Layer 13 of a small transformer language model trained on English Wikipedia (16 layers, counted from 0, width 128). Numbers have three digits each and are written without spaces.
In attention head 0, each number of a token's query is one row of weights dot the token's vector x. The head spreads its attention over the tokens so far by the softmax of query dot key.

Query weights of the head. A number n stands for (n - 500) times 0.0012.
q0: 394502558646439445444590468417583498469475382477415428531525479465473526430353452484592439557430483566495518486479557345495478502591569517425547544582476497409437483514420428586456500515380543456513505513502485551519485539549567417450575481450431471498540428422537551521542497451444459464481452497519519538510487418477455415480547502492514395438562535554601521531512445549435497521463
q1: 447474342489515590478479539455329543566465520380533625599522480472540445547519445533458489500533379484527586616516618546470513491545476555517403582447434464553479566515527462504522453526510626607511462421419533433542429481520531592483346584492423580640500446482529519424541432551550555517422484513486527526616415498506543467571442514496548483534570345467410564511408463447463466597489
q2: 544551515467521498591508440504496483546552511601558482407410543449534515621400472469482534537428482573534463470558430513576472610531452628524573437553481527588490525473597441449444591378469446515543444548479574452459594491315482521502534448448475466517523696528445500506472661554468489440502451447457527394518491582554633502483605447582485560485401535504573561464488454598443386581464
q3: 555448523463424388420424437549412531427505564441450574528512403584412572533551559523500465473446602504439483537507531500565517387423497502493442477445421493537462571523498610564612478546429529452568507339531430497530433474485416553468531623485571516486431382511489484466464456462485507558551507528565474555534417500548476519476421572538579512456527407541488545420507480347420477446534
q4: 475407463520522579469475493544354531442347458492467482550478402566475609575496478561514402504449548570421446459390564447491574384384578546517572502419467567464517513500472464506527575546453555561507481435398536523432506478534543570423556630469484498537534405553614588471504470476454507536474601422591411487493527568443375466474487460412566487399474489607456502449570420514422447520643
q5: 480519341585430594451335574468480477538496438377590556512439462444511418611531502485469421556434516496370474509626511527468571345476481589529584553438536450598521531424572621483498492409512655450479388432525502512522439450543536467540517463445482531504460510431588593528462540467463556518481518462484469462522596572523515453392635480506539575487593518609440536422390462498395434445605
q6: 570473569557525540476409412469347516516453488449498687518475345537504566625585465606442442564492551631363426510401550508549416297341487550477459636430380460508449456441473597369574490429481642467632384458535451437585461494464464458463506575441532504500453492480553462423490488516462471640502397525492435496388534498477455506514577502465538544479609530511467443414487371452510498494502
q7: 581441490626525548407485429447394539391292529442656406540351349544446538495617391562391520591595508622453538530539553425507605351313565658500414430505412545534466599383557432376521607500469536498350495439377459565528357554433402598563561559432561612572396563430460507507507469370512574571575571576554430578439493537532383526470393528412380364488498520558480548545590364514225550437563
q8: 455494440502536509597374479552565584425420504395544490559550513418541432542454460578547432498573493551542519502614476519238500450537440631487443579566487506566348549479536472445508441404409473458289456421428554474589523470673494515481468508431514385436606513547609551515477466515429587429393506485468537498506599540592437473498644550548588524531537579465411434380649529553401425436566
q9: 519528433568542477495381495456577365527409527472410470447415633528630540588673557376418522471503666477505693374664541555489294711578384483602426332483522439500558397545545438608567475505465350575497423636539414536622503522624454367342387553541558425436616288625542539663591621528405650432475545481526511280489516667363615438492551586566539557352449594566431408478413604449558622654419
q10: 213564400557606481522588468764438345309617437451456401329446483341650343494590578528531503648362569762515568527375536513453468544507436481452548549519503427544629503600635413526398393553436346535531376432449415448376478177509534464450494363867418516609487549577570400450519588443439590568561430611461513503506456409323566525233464527620455402633414451536490425271402349500764564699446
q11: 588539546586549609365457439551580413576574392433587459451638510645596418612629525299463542633513641572549566443720555554648365603540479286426468385487510429627521412556480398532538561631438647558778532399607464703563584455557437314398438540606382755389467434435583516427358658687413373334516338529577632359417506705202606367452503472590493603494500704520390430526658526678753665535454
q12: 458549618397543487714556451582431243618454470607482500289433481427426399521524470554600586399367570610590581477539460403451326594618472528210472503433546565551714546627515512688461567225584627439554608671528559606617359478548539519394620561516412500407349346568410219708580506411474593503590615537494472610485593454573439683577379625466381575454406373399402533624409645592575565545509
q13: 417590534713451546507504589629523415365374643416485627440637422700532569441754324341593664496353323355256417556468427618504585618484385470593378356790396368274445620564613534522378489364483621642397649420679534557293388478370616477493631379268575725388592778355695477529493617259593635504534289552338367552348577474518389558474612363485815489426652588581373642334477368478608353711518
q14: 493549436404515294558366637348393284621507437546496474528463387418654486422615526638504463766423376579393409601369521419426362467504456425742545485504478550676524556352466420601547641625425452653445436472515342515354552350304333730504468293393639413549561565583568572717597700355493526722367489530217550348472423200456611383485109574552557339437455643353601427299431607533805102548610
q15: 360424601599637292718734504460492556417488555471607363556795475552523558400541539325569729239298546424668586665491466445472500580258383576568304378596668658508592411699650802496473389370368346656405408530407441439488408556527188759322515511712569516447607385652630605721488469424561544344252477400523610596523280480218568359516554382707284492496422318430239355467717480647832377347655
q16: 541480596464504565472509412435576497381517466498562567387449533427648499516445402438493449431451498545492518526472490468481451520442523496437504463520582555461418506457535518475510519481487440472481539503491497503502427564452460469484552489546578538441539488460501468487432557433483429539463507477490438580447499481556425459509542514554552516568523508527463517451445584499384552513457
q17: 499456424522541451541508574567529496540450426452443454535437480515456500432527526491518512452559442437478566445525488503510410503503528529519376549490563553516484558484411431456462549565455454443510650410449588510449475518473484587545476480613510462565435476531427475542491531440565411541512489594501460513465493490454554540515474558475545511506440430509501474527484568452551552550504
q18: 414489429536548451541368431496436463504495498426556617539531370412489559549559543486450439508467500475423511572500598624518535542490513625416495459526423428625476407502572476509545478495451621548549401427485466437485421404475539500433474633471451597515500393440551535462456439498417578545431514531535566398496433591540533534568405535429500485538454492496413496513586462472318578543500
q19: 469498481467581494474527470453525558448537463579424496494532469547569549360549465522498596446513471474534518402420521446549515554494500436539417441515549561422529521590504533564504563557502320425532607484528533578527517623522595519411498394621538407517587542502437530591513464556547396488569520541457485588579568435513442533494436507547533552554491556479572513647592701518632547631580
q20: 472509618587440559446656456419598509433520415646318586386533694582549680368405424425485531468531443451502511424481485454566568594509464389566456522527491653413591493576429448633449680491538380533592511528480494563605577620571530464483534395682487458507559486544489489496546494557511509541500525569571426548525574314443485545577397546566514559452490443532467431538536583470515542593502
q21: 518380586596537534374580398441472471480482474477477601442523440613454648479575368556440527553484472559494444427366568498568570414266491438508459494529461555447519483473460502519566619555540561477586457309500318513649583461446532439529614480397534554498445413543498423486531439494411396625542474496510496613474435500486438490547481469445468430416466577438457478473416406472401544571502
q22: 578487541460564474504669402385556468575534448537471459396494438673457653404481481514476580515531461531426475506489551469588553557337602331540466466620443619475570513560496403629535569548496425578521544482500436598556536612403463541533478526458532604521493418447440381544534534452462370563560480511480470525572465517479490450688347462490474463448433500389481593577485598447421597634520
q23: 535486518498552598625521568577516552466458407452446551528624418660469521494594381451452548601552479475601660481532509450448500492467608514446618433418458421537535427522504424601578617577462524540593500517472452480574351577414473539464542550483517468451531504420544498425396535496485617438469458448633527548403441494428502463432359485470561409420496523485365374498568419525573552575538
q24: 542394388508516607416511503452450618450387535350532708535468322683448547492586423589393367578572455486456413515440444519452519283272591714530505582570462386487383565391582558351547578457443617646663454503462510396489538503376513461572567552363453552587342602352479443293497461513484508508481555476579398503449418562452339482484615480374393400556638514472427545448390404427342412452664
q25: 533546538528532465305559489440656626477466508411608573522446656549492567466503475595577411459659464506399464377646419440415451434527495664574417448388618445706513650308546465298425585381699458359466615694399518529429621506385651424486593497418607555543367485627647555438672481466580636494523635474329482457374568452389611430385672481446368459668553441639500517576459463492467450284598
q26: 415450578353492593548483413421590404565399405452489535518626494673460585511506557679558561494356509433497449495555386481582456448597623318421659461712503468360414403525372497447697366554495446528454511423591530746435415528527554618503379547509455475522339658294542478330437421599418306500550389503453708454579389429544637492561563362481601534478571625500605624609475519588555471605575
q27: 516550469593305503601531493460576557513600639649374327478440759443410487637401460477471715268480354352612360394347572440596650746479485503640406473560537625461685449452615428682361510441653427329520513601429512483241567544591464345550602318550500700530524500567615537434447366517487497490446680276513384500580415563507497395527219541540585624523491483199450503517750543280672371667395
q28: 434206489288455458317550448507376744300373682457526423625433626470514580493282511471475447655652578603650471454800405694683508575582486508688500416624428594533479466557576649632412541700342311466478504435534465550713583515650614512474345493440572572234508600583493561400624392665554656272416493737475604470543710772422448478549215689444393681350556644609228412347481366507302572334789
q29: 523557659516513422386524444454545364635430530431318529575324535510394474410322424399539597614612669574513701581546628457410487536465390584630430493627563606526448369348662649560558248490546451199553664339735479453445383510552769380285494624606698463685449333423646743493450290417631470534351500240377452576513415457556487533533414421550602596437577555497457503568609447603593769454440
q30: 455656358527543413421289365304564473477485527644242295391450386333586598361756542318597391536427544652700670587558540650689407577314496570794527231644380500328507265480414591566477546366500427410573379517516511484560488262489545460265526441508132822441312520500259614477512381558597508707323552761614397369389523546604500629609673242643330456438493536343484553575575700410740556610555
q31: 627467482471603437553407638312320624554747457583619785480362538678521719417293547596468463504370734531444592367721527630475635442538297328605278500467434584618450555600467511661511554586600568281428449484753383389451580460521525496395695622238315419368496347588622434583511594420514515549322339551396645500483704514268605614584697483467299425431507617289463457730362597493436518768307
q32: 284345395560486793524452600688544507436414486578596402508532507593383395296377596815427511248475735303462584725511487543753457607440569439532461193295425476564483482584627431529476728645500500381280612647774586391541410547573633463319414431652510319562559599667609460461410493453490341662639517446394595328459348215689457472575615551554625493557463374589399556336500365417483524482405
q33: 633667427271683345474737526526461481537266358582316470683575504398285548579815485445635409304635504356540470489552703436334583357658445287625564504363694376411388332492550380489408779504403425633537432463771510408645473572533463687406551362572678519492691271788319427545621373477369439372569533261547546428533478519523266600356469604545492352719708492292428481546310620566651482660360
q34: 532350522345496552489463377431658704612500583530427493307631431394637546413217410607496555500489511654643361726473534543649533562531497434310620660310555381478524555637352545368525155367624583515366416449588544526545712386457703609591444430508430607744395373261371688507522587336556670459485356555219399558472565623406780665496496469478612207515646443557412378459276478560769753504420
q35: 614555686569265504568400740658360496385554427645535504366585427512489386803660592519331375520643435619519644325620310693550481620809625453834465556410469541619608583441595544390545690319432335512365516454567331650315719563363360600419515541591485453484713560410552378354399481699721543464405459461518683636192531473283364500633714515213341304725384601363512561405739631447664511454496
q36: 582573484526550676545527230299555317621675289559458384545378532412548522649469500496293615544428460419398619332370594580641576473432503238481462313542439717398405535562531648539611542685468715542617404566338581605539519635616660520492489471026658620589504571452391504210630408672636639488523397458391856420252598451489725493477540736580516555675667346635427459484430424507648253331304
q37: 410604449774539569507478458447496418507238518456380542481511500422459531482391563576648707478349356508612538530526530454539603528351653282454525467682251705521546672720482554496452818679617409396306564381428503478749646632389514533401486357700435370655702537631693432567639476539661213562486545518301482340469552701482525535529482632553366387461669434375632584381536673438226692423544
q38: 612272621303465190657382569169543565296531534468245301574469761573537515573622689620552697349538420678303620662602655489401619347484651573427442735558473349730496442543496527577671431538370280627622623475295507539405531797567414409420357434598408562519524630415423430470400551661640473366461345585533355469463376508538573729431325460611422563412150377544404647480378454686621349459500
q39: 548322212567432442455427525395701302483521462240570490744465456486442586549524531445558486405612677463524773503587583641655277521730380600596465496596681537378487761568633424293404458500484398582588450573389409518496532454573344478314531469549510335450533424302348306587564439603442468252363596617406402500568347609306465573262298507383793453401573342518251382356631549490508555615369
q40: 535586579567382482562555585475372383542419311757571615554528541564380638252646437611352600316757389421324427473504393546592489542337623632677319486703689292311677522641414297529531542616594244493616379527443497280511596404535742288528510357541510572475537507556547676570504510422401722332500610479584573539361524542426564434482448557426402482387341607522364385511718401269537647364729
q41: 360401365515527481363445576545469322605682354284334627484485715500624515780223635456658412665564366299536448383617457519352659424615354492382739659672298390466374289674350597263585519200705372614526363676649549299457656397493452473485565544343580458454653395460623450522557493363380657543778452485522652356471470489734443448397555561670651512492620433453282664411527432592807467373619
q42: 469646552422242500419561387414690590407308550695328743619676669590307416484540554481473528594555480517583446820458644523571653712804536286567669628757291545543359595332464339468469617368637500524465769606405504560601204456485550472644387459692617456349476573670530436279650410539515572359368602417407484453650407465257704704516663395504488310437354814618314647484371516500587250404578
q43: 556424485418529615620675327604548294400615414631601628461561625417629584511467293496364365395557549569652539707573374762392475367387464518674442611522232566457467368482518592562655601268629575387561507309416557574619489336306440266403199341477674676434280418412521368707250507352448295541478535652400478482566500683658670560329549600431537522500685421350609543408407586518428455415689
q44: 383621601381597380666464507581442514412638479456648615783698504496534590539415602368486414302542386549514476460364657423373486592511529286816504533429351418535539342453410576439559514549435514689637375607593641598482272457555458464592643500440592324679643398301425507559521534745514482792626503667497420574714409539521401660276371507235315515479421518658500559529460613211845633423487
q45: 482511397507568550518669347623454414278642618295779687367399520429450321463415567460471500578593395813771635598492200240500642452617630508556350290613808406445275576610663301617547507504706470602496489439409445450345429598555668435452346597417374375473554542532378769603455539391486345623630283601521669507471629537582563405267589468519420512776402442574432632607469652616456421562422
q46: 427484476634596780628594583457618567594480535664614457551456670456469554409550582647634384603425508303606438359454582626381603405405464296345484407568468546308643572532572358428323279524511308476390568466156405565344524348322697541772686253572633375640819810555462432559393219536542336443484573488760573674489375390271544410615364379251455635484478718586616921435366504508393458438485
q47: 604504601473492363504429603629453462534439508671576526244584661469345597653592659463678585377580468386478612403447641610584481412508451488450396394350377699504312771558531731376470485401711458400409515500191429605551581620582665535435500897667467352473532425459463881814477452247364353512375696612504429339441526489725431673462524573454500457542379834905431538516406496530383389496544
q48: 436452575518848647575496796609432272507511493382350457504555508750694589650580587586557537595471660667675453638613573300500540489592450596405327380463618535598571589448240500478414526540550442209467463322426439575564283555457457576471310373445574623426489289547353675533368493504556604266672528611280553353616659474310463406677634563500312338412408481454600709302402314236388458442500
q49: 327601357350661257533290426478420700390548335554404573264437306411496464452657456562590280634566623712366572424622448434552537415426524422315396613601455614252586687413421640429432515456558434489662328021429603436485355283594674317323639518531468342470863630504447568540448592760600564641391511396296659445475409408644567576470327546648382611511507646527429551311614474543500504482496
q50: 644332500673488613352266470304426477515424545618712601565561552405299452549600102392346473807477298391747448464476518591617508201365521534489336450580492284534574485531589605554563474260437586603436408336615581423410466668459366551474620616456507365558618547528260227455492372534646473621380698649460399436293496621470572526469484377481294570693426405496298466670621157415562493284385
q51: 358459367622470277463658478496531579629406352446627555351455563500680628650286470291438538508422445663554635532340535664564466392680562315777357546353259684404573443553466600462424358430558344666548647419356586393411496609441734797541374493460410340481361373460629284300444766568579492535557688692742592564575463269437403702620379486478362411399552395566647345611742441605289478691557
q52: 454638650360482430694500532604552482575550389264568574667547576489671384417587429553559500522410331466476549744107354593414428421530639329392435445496420298500473336427394600438588604336341461384493315523591260507444377598465733541443465611646455500409824444355583515489533341384246529686368535681727396547459603611468648606518523448655537738590507646369406308452437335426238416564411
q53: 600552448373396646579447737471662515475635634413562593429540646416429639511270362207528603728627401535587139462652510609555386423431523544603610298548562588486537611381515504544475496572779471467471607579544686504591430378604457410282542332415500619593409312558602522598478504478532689470332567283322444591321453555423511468710687396719556749646500413914607421605421714521401511511375
q54: 340432341544466374307546437393535410552507489523437544512679582537500166563589541551536327403267469650443365640420605685474347448535415556903545496564463443658545632417530386395591489515592422571626526689504462637512627677445602592622611571520586666492631381571307360673552418429453579481682403182422431314404691162764582244305682429485321500504371635655511650576577452366247576493546
q55: 514376579817500471435616342549315482437398684584511424360356588521595610489625730517377504748549533258500538576346414451388423458382606309655493741401560602444510432536489597532438605493539510588479617394525347443515447496620428572416375409597544489710605366385476514483609723581534496438536490415537197384699611707672504531362445272525464533423211606562528351608265503561842446407283
q56: 448419414379318441489685412458614580458691579270393451455511588492426355443395409556452758476125568403496194504349540641386634595408486523523316504469254577658518419539465480423548538648640368362549100595539613578551657338287496449409419632727393682349484201573511453168454570523386388366383533588409633427493760530470252406535416351527567437511561714611462609609457401415612448793442
q57: 357589590424459530618466419474519585286544398664387482718478554728390299716403747443265700618635439624672568583398684511672493500500490511360419485500518337315419623642507526519396518715476540648533411349608415399538603489320342568515398528757451500638534451578574694758529426500443582795560280607448511764370609500599412619596622353327383579302579607458696428369342555486259301601420
q58: 589432468540403520683545520278521660370412457537568598474452136596531465361409319679400568653634425555565652354445477599436516504638496729292512520460460585834537411634593630448310603630467409512694452487424360350574448548699531414500561492542615504536537582568401747654604343316523762853512804360796537369515645381401213265512936538357578397436485430690295465370381611574257427480542
q59: 612474553548530450315485481382523280614444581731593515608481555567425551437530382576446418469437632591543376298504609504455411426418708624452623739466556382471572643545455743470478848529350588567592451761425589307219436541693714531267425432346436560462504381370699794592504411481421380607466180493585607463610537530174415558440515557511572546307441539488328723644824419395382342544507
q60: 239295695458496563283492538454630512754669310282477602388592448477348522515382170478051485448553308537452665273680489534561569481560633515711308390496488352530383504590504590430452492280521587500276346533411525578746643612320380425454441404467434512422405654492361718583446434788640368315574489331343323691639636405638600496704488416569488472534518464413450538355606481668603496594456
q61: 446341318471644556310511683522538449496632402621551478409441477577415600291391562471450275466351420578454668589508483369412566558320403275544529653463515278460483682519578451581664610801520674655442500512274595481481331555418360496668609658683732708392591440388391407435438468342486689628541504507531545639300702558610518558515477437599372383723398321511356198399583678454530659568831
q62: 680484472411797367856504621356500641523559368602621207644394360469356489516419582607378540565523463512586239434492570457375606590459662678641469552607539761179366647600516697413347543321558527547461630813571380468480366627262600577582549361675334627472622686288545393519587432437474413763636447394410351527530415539500559373374353433590532253586441471524555330584279422443376504141284
q63: 460410523632455500725668252537649407614745551365396613360418410712403352596589555525486470450588496276521282413583482367682578352652497534511522644549556411676541387534379386301608496349360511564216575372193589598327340466406634389478628653555464654477615550716450459526537343347539429401311439530369534337351511452663355471347369387352591565437465488515762431519443762258818414511673

Each question shows a short text with each token's key, already scaled and adjusted for position as the last token sees it. A number n stands for (n - 500) times 0.002.

Then comes the last token's vector x. A number n stands for (n - 500) times 0.0083.

0 " Bar": 500495515482472510537466611512312207468410337434457458506513470525492414582509377396483252697838303574523478529680468524393412348577456364379537405700547433572438675631506375564615400460434420
1 "low": 498497470537503485517510561468400328441480496380435477505513490510500524528501464465480378603541380501394439611638625476456374423618439349468327532647400495563344653582585403432679367426340526
2 ")": 532515491490477543576472635522250188419477443442500501529484473518504399622480280367347263683762347624488423503604473642389575311575503334362475365651527380598470680611548342496661350443430467
3 " |": 525487471504517587600472649521279107391454454446512528510491467539477365665526260378318261664748309661496431471612453629377555346619496323323459363670502359580468681623541348520624369446441465
4 " ": 493464527500566592570571584422370226455316551476592456464514474501466400603502459544502218489661380591418544464459509515373540352422445389453579413625456612557331582540503426612634497557503462
x: 489523432576439431487560498579453541396475621420407552457429478445575485521457373512526521495408417377345534413350275465414332370572495513401452652437558429521535726641529458569330526627579700465408446597492551394544530473528563589675498497557449527488607418448439484539557566492556561268537498405529385372544842622566489513408433700595515457582527462486475302581465528547161518528531
Which two tokens does the last token look at most, in order? 3 " |", 0 " Bar"

0 " 18": 486524470523493519474436599576354273490412391511474536506489469437477449546509390412442356467711318489551465549573475582373385414474458413388352427576575446658364580522600338625719360489376483
1 "77": 476512484529498485495484542638356268594444407661465539524481467446514440515504474421384493385633350470561433554470411652366502408456434470369354416536587536690298485513605298560673373477344512
2 " ": 578390517454544511554520590581258307479424461658472508452549514508511422610484445418441383507632408568433409483451454607336500347464414477375520395569565440701352646526572423646610419620413593
3 "mm": 531475565438502517563533550556394287519482479531557427490538544553511469559546546422497372371595499444549374499527436581412404407480391450372589550639495439742335518476519464606576376644474548
4 " with": 500514497491532536610547618464372208589478476533526500442514526579466510579539464371411344574633455562437446423625463558327480385517452361468541511613515477613325706532462439681558419479446442
x: 557538343516623415575391534546392811310477562520382506649576455395557618464487508493501446514516465429456582507462428733500497499448506440552596549462490559592519516446466595545482574622496474502459390524420481480572498456501437636513554473431392437497589499385421620604470541583396481498408481483467536479533533503552510552454876587576528562423680434364436406552653552605207613571450
Which token does the last token look at most, and with what share of its attention? 4 " with", with about 50%

0 "9": 469510454528508570526457673489317195472465430469488509512493441476428423589484387378431323565675368516540416533576479545383391401409520391451535386617591428596450634574489447609688324506463469
1 ")": 525499494490482548551482629514276216422461451442476514511488478499475410594507320366385264614732369614485430549573478632368532331552509354339512376651528390630432660589545383535640357509471485
2 " |": 519501477505515596603468653517283103391454452445487528517496466532473366670527262375310256665737317654502431471616449628381556342613498326324468353675507351582470675632540355521627366447442471
3 " 25": 530475437541583549448550598464443160460520498348521566413509465504465418562513506468444274317580312419514647503510533475480340448521448411443500519641472527557376527547482526624603431496474408
4 ".": 463489469531493522483503603495412287401536428362558483441514475475472488534554406327397421317568476552522425471580444581441460506517484408387435418538509459536400499481404569665564398456381499
x: 513357313669607418522513531459391761356566531321265584683576471414494428517512340485494588512627502549470468445479560496621440557508518581449448789498538476451637688395435577486540594558430676457416477334502654440552653435468345544496504623430580333482494494666398678534491584480486487570481533507479391514484478533519428503463602509435625520490771521540530415558640460586230469631417
Which token does the last token look at most, and with what share of its attention? 2 " |", with about 60%

0 "vo": 473501471510491484535497525530369317505510568499520467547496514522534493548457379386464407576752387535412530550519545444273388337405387349488358503621497594528462684397601415513619551331365428
1 "c": 467548467506497507583536540460338316514464566463506513467511535536531484574467473461445414615628443567445531493423562498435443332380422399520405511558496511585423566461557418452599534394338394
2 "al": 481493422517523507522545537484338242494407533440510512500528528555565511582453483413445384635657429482392577496510459524372339387425411400530504369554544557603424653379498502434697564448242375
3 "s": 532524449512502540588488635481273221466428476455506523497489471526496447600473354394391322664754364600442470515568511572384480366501470342433519360617592417627440688539542401559664429458393450
4 ":": 499496480496504575610482646502284124413459428442519509504498477551504387671507265350330261678729354640485424455624454634378559344585483336347477338668527360570487703621526344520649364426412472
x: 602447369472574398488455475598442777442574444520352460664595563448515646479408557462516349555404478337400472343536376631464588473524416426664578565470375618486575638461491537625562603585673539613398214509411512510405541501567378508622476486462425503546615380506388626552457548603458465410456447440562542264430542693506497585400641587553596469501683444400414367747617618565295463530345
To which token does the last token give the most attention? 4 ":"

0 "t": 475510498505484538572486627461285262439430525458489455549476462531485454594424388397401351661743329618443472531603540551390483364553492308471492406606562404595420673563495401502709397419465456
1 "ly": 519554487516490503573531586489324223508473516523475469528462474549508505553440369408435317546714308601381462514556505589336504486524435342483529453579516477559442635541555446558702431419438423
2 " by": 525522487489513563610489644493291158454450434448488506509495491559508412653497301351358288681738355640476442441615467642357542336593495339397493370668546377573447697602500355538656382422432474
3 " the": 512511482485550546557515606483386224508410491484504495496497528581519467599472394377440310563697398572439466490598500561364513433644463397440494388612562427550414722576508422681620391486505508
4 " out": 479559429528535467562497606434438426637408423442563465489571549564520528587516559376534417585676482608479425558640496469476409456709568442536605440653446446509461514630323545544579345489622504
x: 466437492458509313471465669398545524459294584495366419540590483447501704453661536469454579440406485288515486460265482559449469606413462631531592702513477689589592432456378600473420734461449577527457450611545765439615513372438457620512503333436471492407593634470477436525553595544597445493605304446428432484409497498440548489399633458565634370364633407581445525741394634507249500401521
Which token does the last token look at most, and with what share of its attention? 2 " by", with about 60%

0 "00": 431485461504518537490452661544352266489540433488482518521535450495483472536460414345424374558614370432560368511483515532380336397526534370406567418615638481628519564544449523604654325526402515
1 ")": 520504497486478550566475634519273187410458447438471508523486477507488403615495295359362265638750349619494421505586475650370553315569507338330506362658533393604459643606539370514649345474441491
2 " |": 522501475505517593599471651519285100392451455444484532517492465532471367665528263376315261656744310656500429464611452627374552342617496324319468364675503362581468671624539355526624369443444469
3 " 1": 500491439550563545458550536467456202431420426363523553463540439525467447566425505515489232345698384453527600503507550515447370439507533421442584559567420525472407592513513464620596442486607366
4 "66": 477437468534590491419591598494438159483575461345561519410498483489455440523505557473455355292510401424511498549490442514545380423490470448482416620603410560579325391569395463523609388519466458
x: 450481435695494477539406391533466614350492560385301602607544238548575546476634481637493506463537414486402626552409504433573459523527431589409571636478597453657547621555476494580568561446469741552397455500487676392446465410634634422501511648549559448499554488536491482613555375370439563475493452449309446531496529507584387617424556629336731540335857370523537415539555603390231514543490
To which token does the last token give the most attention? 2 " |"

0 "vi": 478463485521507530552481610509304277512480449510523490513509515512493478549485404405435401694740433542525427544581526443430317355417434474534406443635564528638443647556555481555733397369470446
1 "er": 514520493468469520532462591538319292475400469417456479527478459514522451555458391386451338637814318573424496553528529545452381358477468400503522398624564470619408678535514438545708403411463438
2 ";": 518513492487495568589464630517284127412462424424487513517489482533503387656512273361321262678736337634487421466628441626378553341597480332347464347665525370582472694602535358534650373419408481
3 " Paul": 530538489517518472461507537466468254457478352473517568498460479497511444488565516444536376513727263596375576496518541535506332260528481435438446474580500467654419597491534447607605456342394441
4 " J": 521455511444550514475562463447421273382478469556544485435550576533487441567583649586513495474767432462363523424523402537484383426614391556417495566619541550693431548502524343584511488392262526
x: 585534408438570518420594430503354473488513567504382575544486425566494552391660559575550454379497410672374456501291489505459633483424358582477466570348465419500383367410465640537415386438436737493557430436331448441529304384482442648620520463301514369533536533572387563588552625451532568207448523418528527488478588453637507575473591645509401632460508619244367448508611588473282338688509
To which token does the last token give the most attention? 2 ";"

0 " ex": 470510475491506530578526626526307284435414450425472464535510488545515464616466363370373313609806403561593514495578503608406433457597422415522602416651560398593464603592519487489564421429459445
1 "ten": 445484527452441508435514506567348349409568445529494492475435519486542476526475479428387488692539439361555456441569499413519431423377442462483355474685518542494408330618487517378515462498462543
2 "d": 488491501482515519528593540412345473439498595415473490447551566534483500580539494408431437645474570522418607432447436382498487461364557320549372434561551519597413666563502425400594269490441625
3 "ed": 523484459560549539602591629465334232502400589442492508505470465563462471580508422418514462577549437564405433492498388539508550465448517355493446372605486429494365662464527480501725346474424454
4 " into": 496505469511529556615542655446318171454451440390521513495497492575483442647510323341413302652693374618497415453614458642370518420582518326401521362635514393519455683601486436555650342453485459
x: 630503375439572394507426514529424849430560447559367456740608603424507596402417584438485362550493450328463494416517435685489463477506471499607664590518396598511532563470457549621526625573633552574449282573484493484460512497543372532563447438490399561506662453414467615554483511608431420449406486499470532383477569683535491620439757576528646491430677427440427409674600568588273581504402
To which token does the last token give the most attention? 4 " into"

0 ")": 488516505484480546564486629513267196419451457424469498523480480508490403611496304379367249628762355622484456504573485631364543314547507356361516387664511401602432671601552367518635384475447475
1 " with": 502514473495525567621529644461328159488473484422464489505501494559477445639520330363374273618716381625486455453591446618317549355551486336401528416664525406547402710591481418611598403432458474
2 " large": 496494450572592541552611560457472283548380469396450505528539506605535467597590531414484268534598358514563496369541542478360364527544559342507428420673467509543419620523505576565592449524450356
3 " season": 602466434509508531525569500512421302450394488474499537523531500532536495496561571432483396562609439479443368436581495643374387451554549277373463358614513560675415516390432473582529418519442339
4 "al": 533491471451543476493513510502458296586480506430474495451529568580577486540539489373462323565586399484487547491458528595372416503562483363450540394593547497572425632398483563543609371527485437
x: 571642495359539441661305545534461656372569439525484527576354450531431503398482521499533339479414484396458526648524565855533368305415571548461554564445447493490557643521540527516532508437655713440427385483423676522507541492559532409419519472432469553509536574452499531547751540426367488463425402567520515554340579591421455739415844434540581488483642363498591414569409556569319545454383
Which token does the last token look at most, and with what share of its attention? 0 ")", with about 60%

0 " (": 490506487515528581609483657497272137411433408444486495519530483530493412654474286346370266653710363610479437455634462622381542346622472367398502406637548364593451698625516385570635343430428481
1 "43": 485548413536580547448551608490413117389474492476465576478488447525451413560468547462493345381603325445497553407582495533568300449486451424435462562637526522611420474675514540527600356512517479
2 ".": 549461434537525549512521609483419294397502385471513505418557504516470518523545471331460443324516493515514383414606502561453394547510459410434395483568579404607408488539399612652540285516386539
3 "5": 537426494508566488443525537569429275424567493496483490437572516512497492479512524417487557422432400436644314415504567618467363483346524358487383508632548487621570487438528590568558337507491486
4 ")": 500484560489533527510545596585333328506433500474509454513541560518493469559529350405476496451478494502524343534424503583379546470389546435384582469673479415695485598524505447537593340513416565
x: 479358372460549494635365447638578867412595588457490481539488331342580379445538541383592488507504480559361563533511512415407499514710410561428569534613546570508473534423408573424483623391525592489361448412416610418557593436479457521417473689458551504613472489543429463493530645401500567575559561534461524334528623559582488660444588534459560417422803436553557298577545505533183488546459
Which token does the last token look at most, and with what share of its attention? 0 " (", with about 90%

0 "al": 494502470479500512534507607481335281485427490429488490520503473546535477573443419359424327639744337545424459555500546513384412371571469378502555383633569404634505665498501476496701436394425440
1 " pro": 495484460550519508567513583521318268599445422369462498489557546591521511626418480332433361651750458540498513567539370591363413433616544487532654479643471440592604568596495536470526421406576510
2 "duc": 539488493452487530568530545499368336443495437517411536482479519528517445550517531434395436582652519489418432488458572475468376381481420422571516488620539593553560484559454536406601493494536444
3 "er": 575521476492510529522501505547367330521455659415507506489466501541554483535528476389448349533710476508353536470439543519343427422463441349553583369598527516642391633382437481495651465452419353
4 "\n": 481491490476521545592487615503303138398439430452524524490495488550500402647487307372333246643712342640437410458581506658416559337602481335354463374692528359577478683579527337490675362483363492
x: 584442450457543381436520472563440817468609464474369458634565524464522650527415526493476319535410505331387512358480398601443644449519421429699532581478435562527537626445551566583556601566688643567392260448385533459445550487545359496632499494423498587594586391535381647577422582555467459388457461430529544272474582597504514588369635630502550400581663457400456354725605615536266415534337
To which token does the last token give the most attention? 4 "\n"

0 " ": 465496491494509564606502668477259193425412445428449502521510471530478407643468327380405235644767360617474405467608476620382523353579486352418536360621545412573448677632499393541666380480469462
1 "vo": 493516431477487508519545471532562287471450443375483524490501508519477432584526483399529430470641329483521414383692534440298357461505308432350465483641502509615441511541393460354536606444654427
2 "c": 516487554456491518587594491427468330476430462352468546394516593570481464626582529532554394537561479662529414457429564529538470309398535619437438495505427375519420571385417552485565461530516414
3 "al": 514466458498520500515566510494435273508433568468473480492502524547570503588489510430479377576504470496377580590404517506393393394435492421570543391518497537505431660307492596467693469458395420
4 "s": 531491475548516565616511578504387309543465698469508551458504477509466460528569479440445311615552472563471473640453561559440469388398481323453634378560591456708419637392539476583610422465548396
x: 562522529440415419484327526525544597307577561469513408565615451500516535531484384382494348608371417326377559493441548670457247460672437559481613512390484557534621505443522495426444516568414555532369469593394593522397537468541452603502529524492419544483526498529321422536544506430486712593372539286661528271520598531504468618537790572591584365582752446291567442494429520558273459618434
Which two tokens does the last token look at most, in order? 0 " ", 4 "s"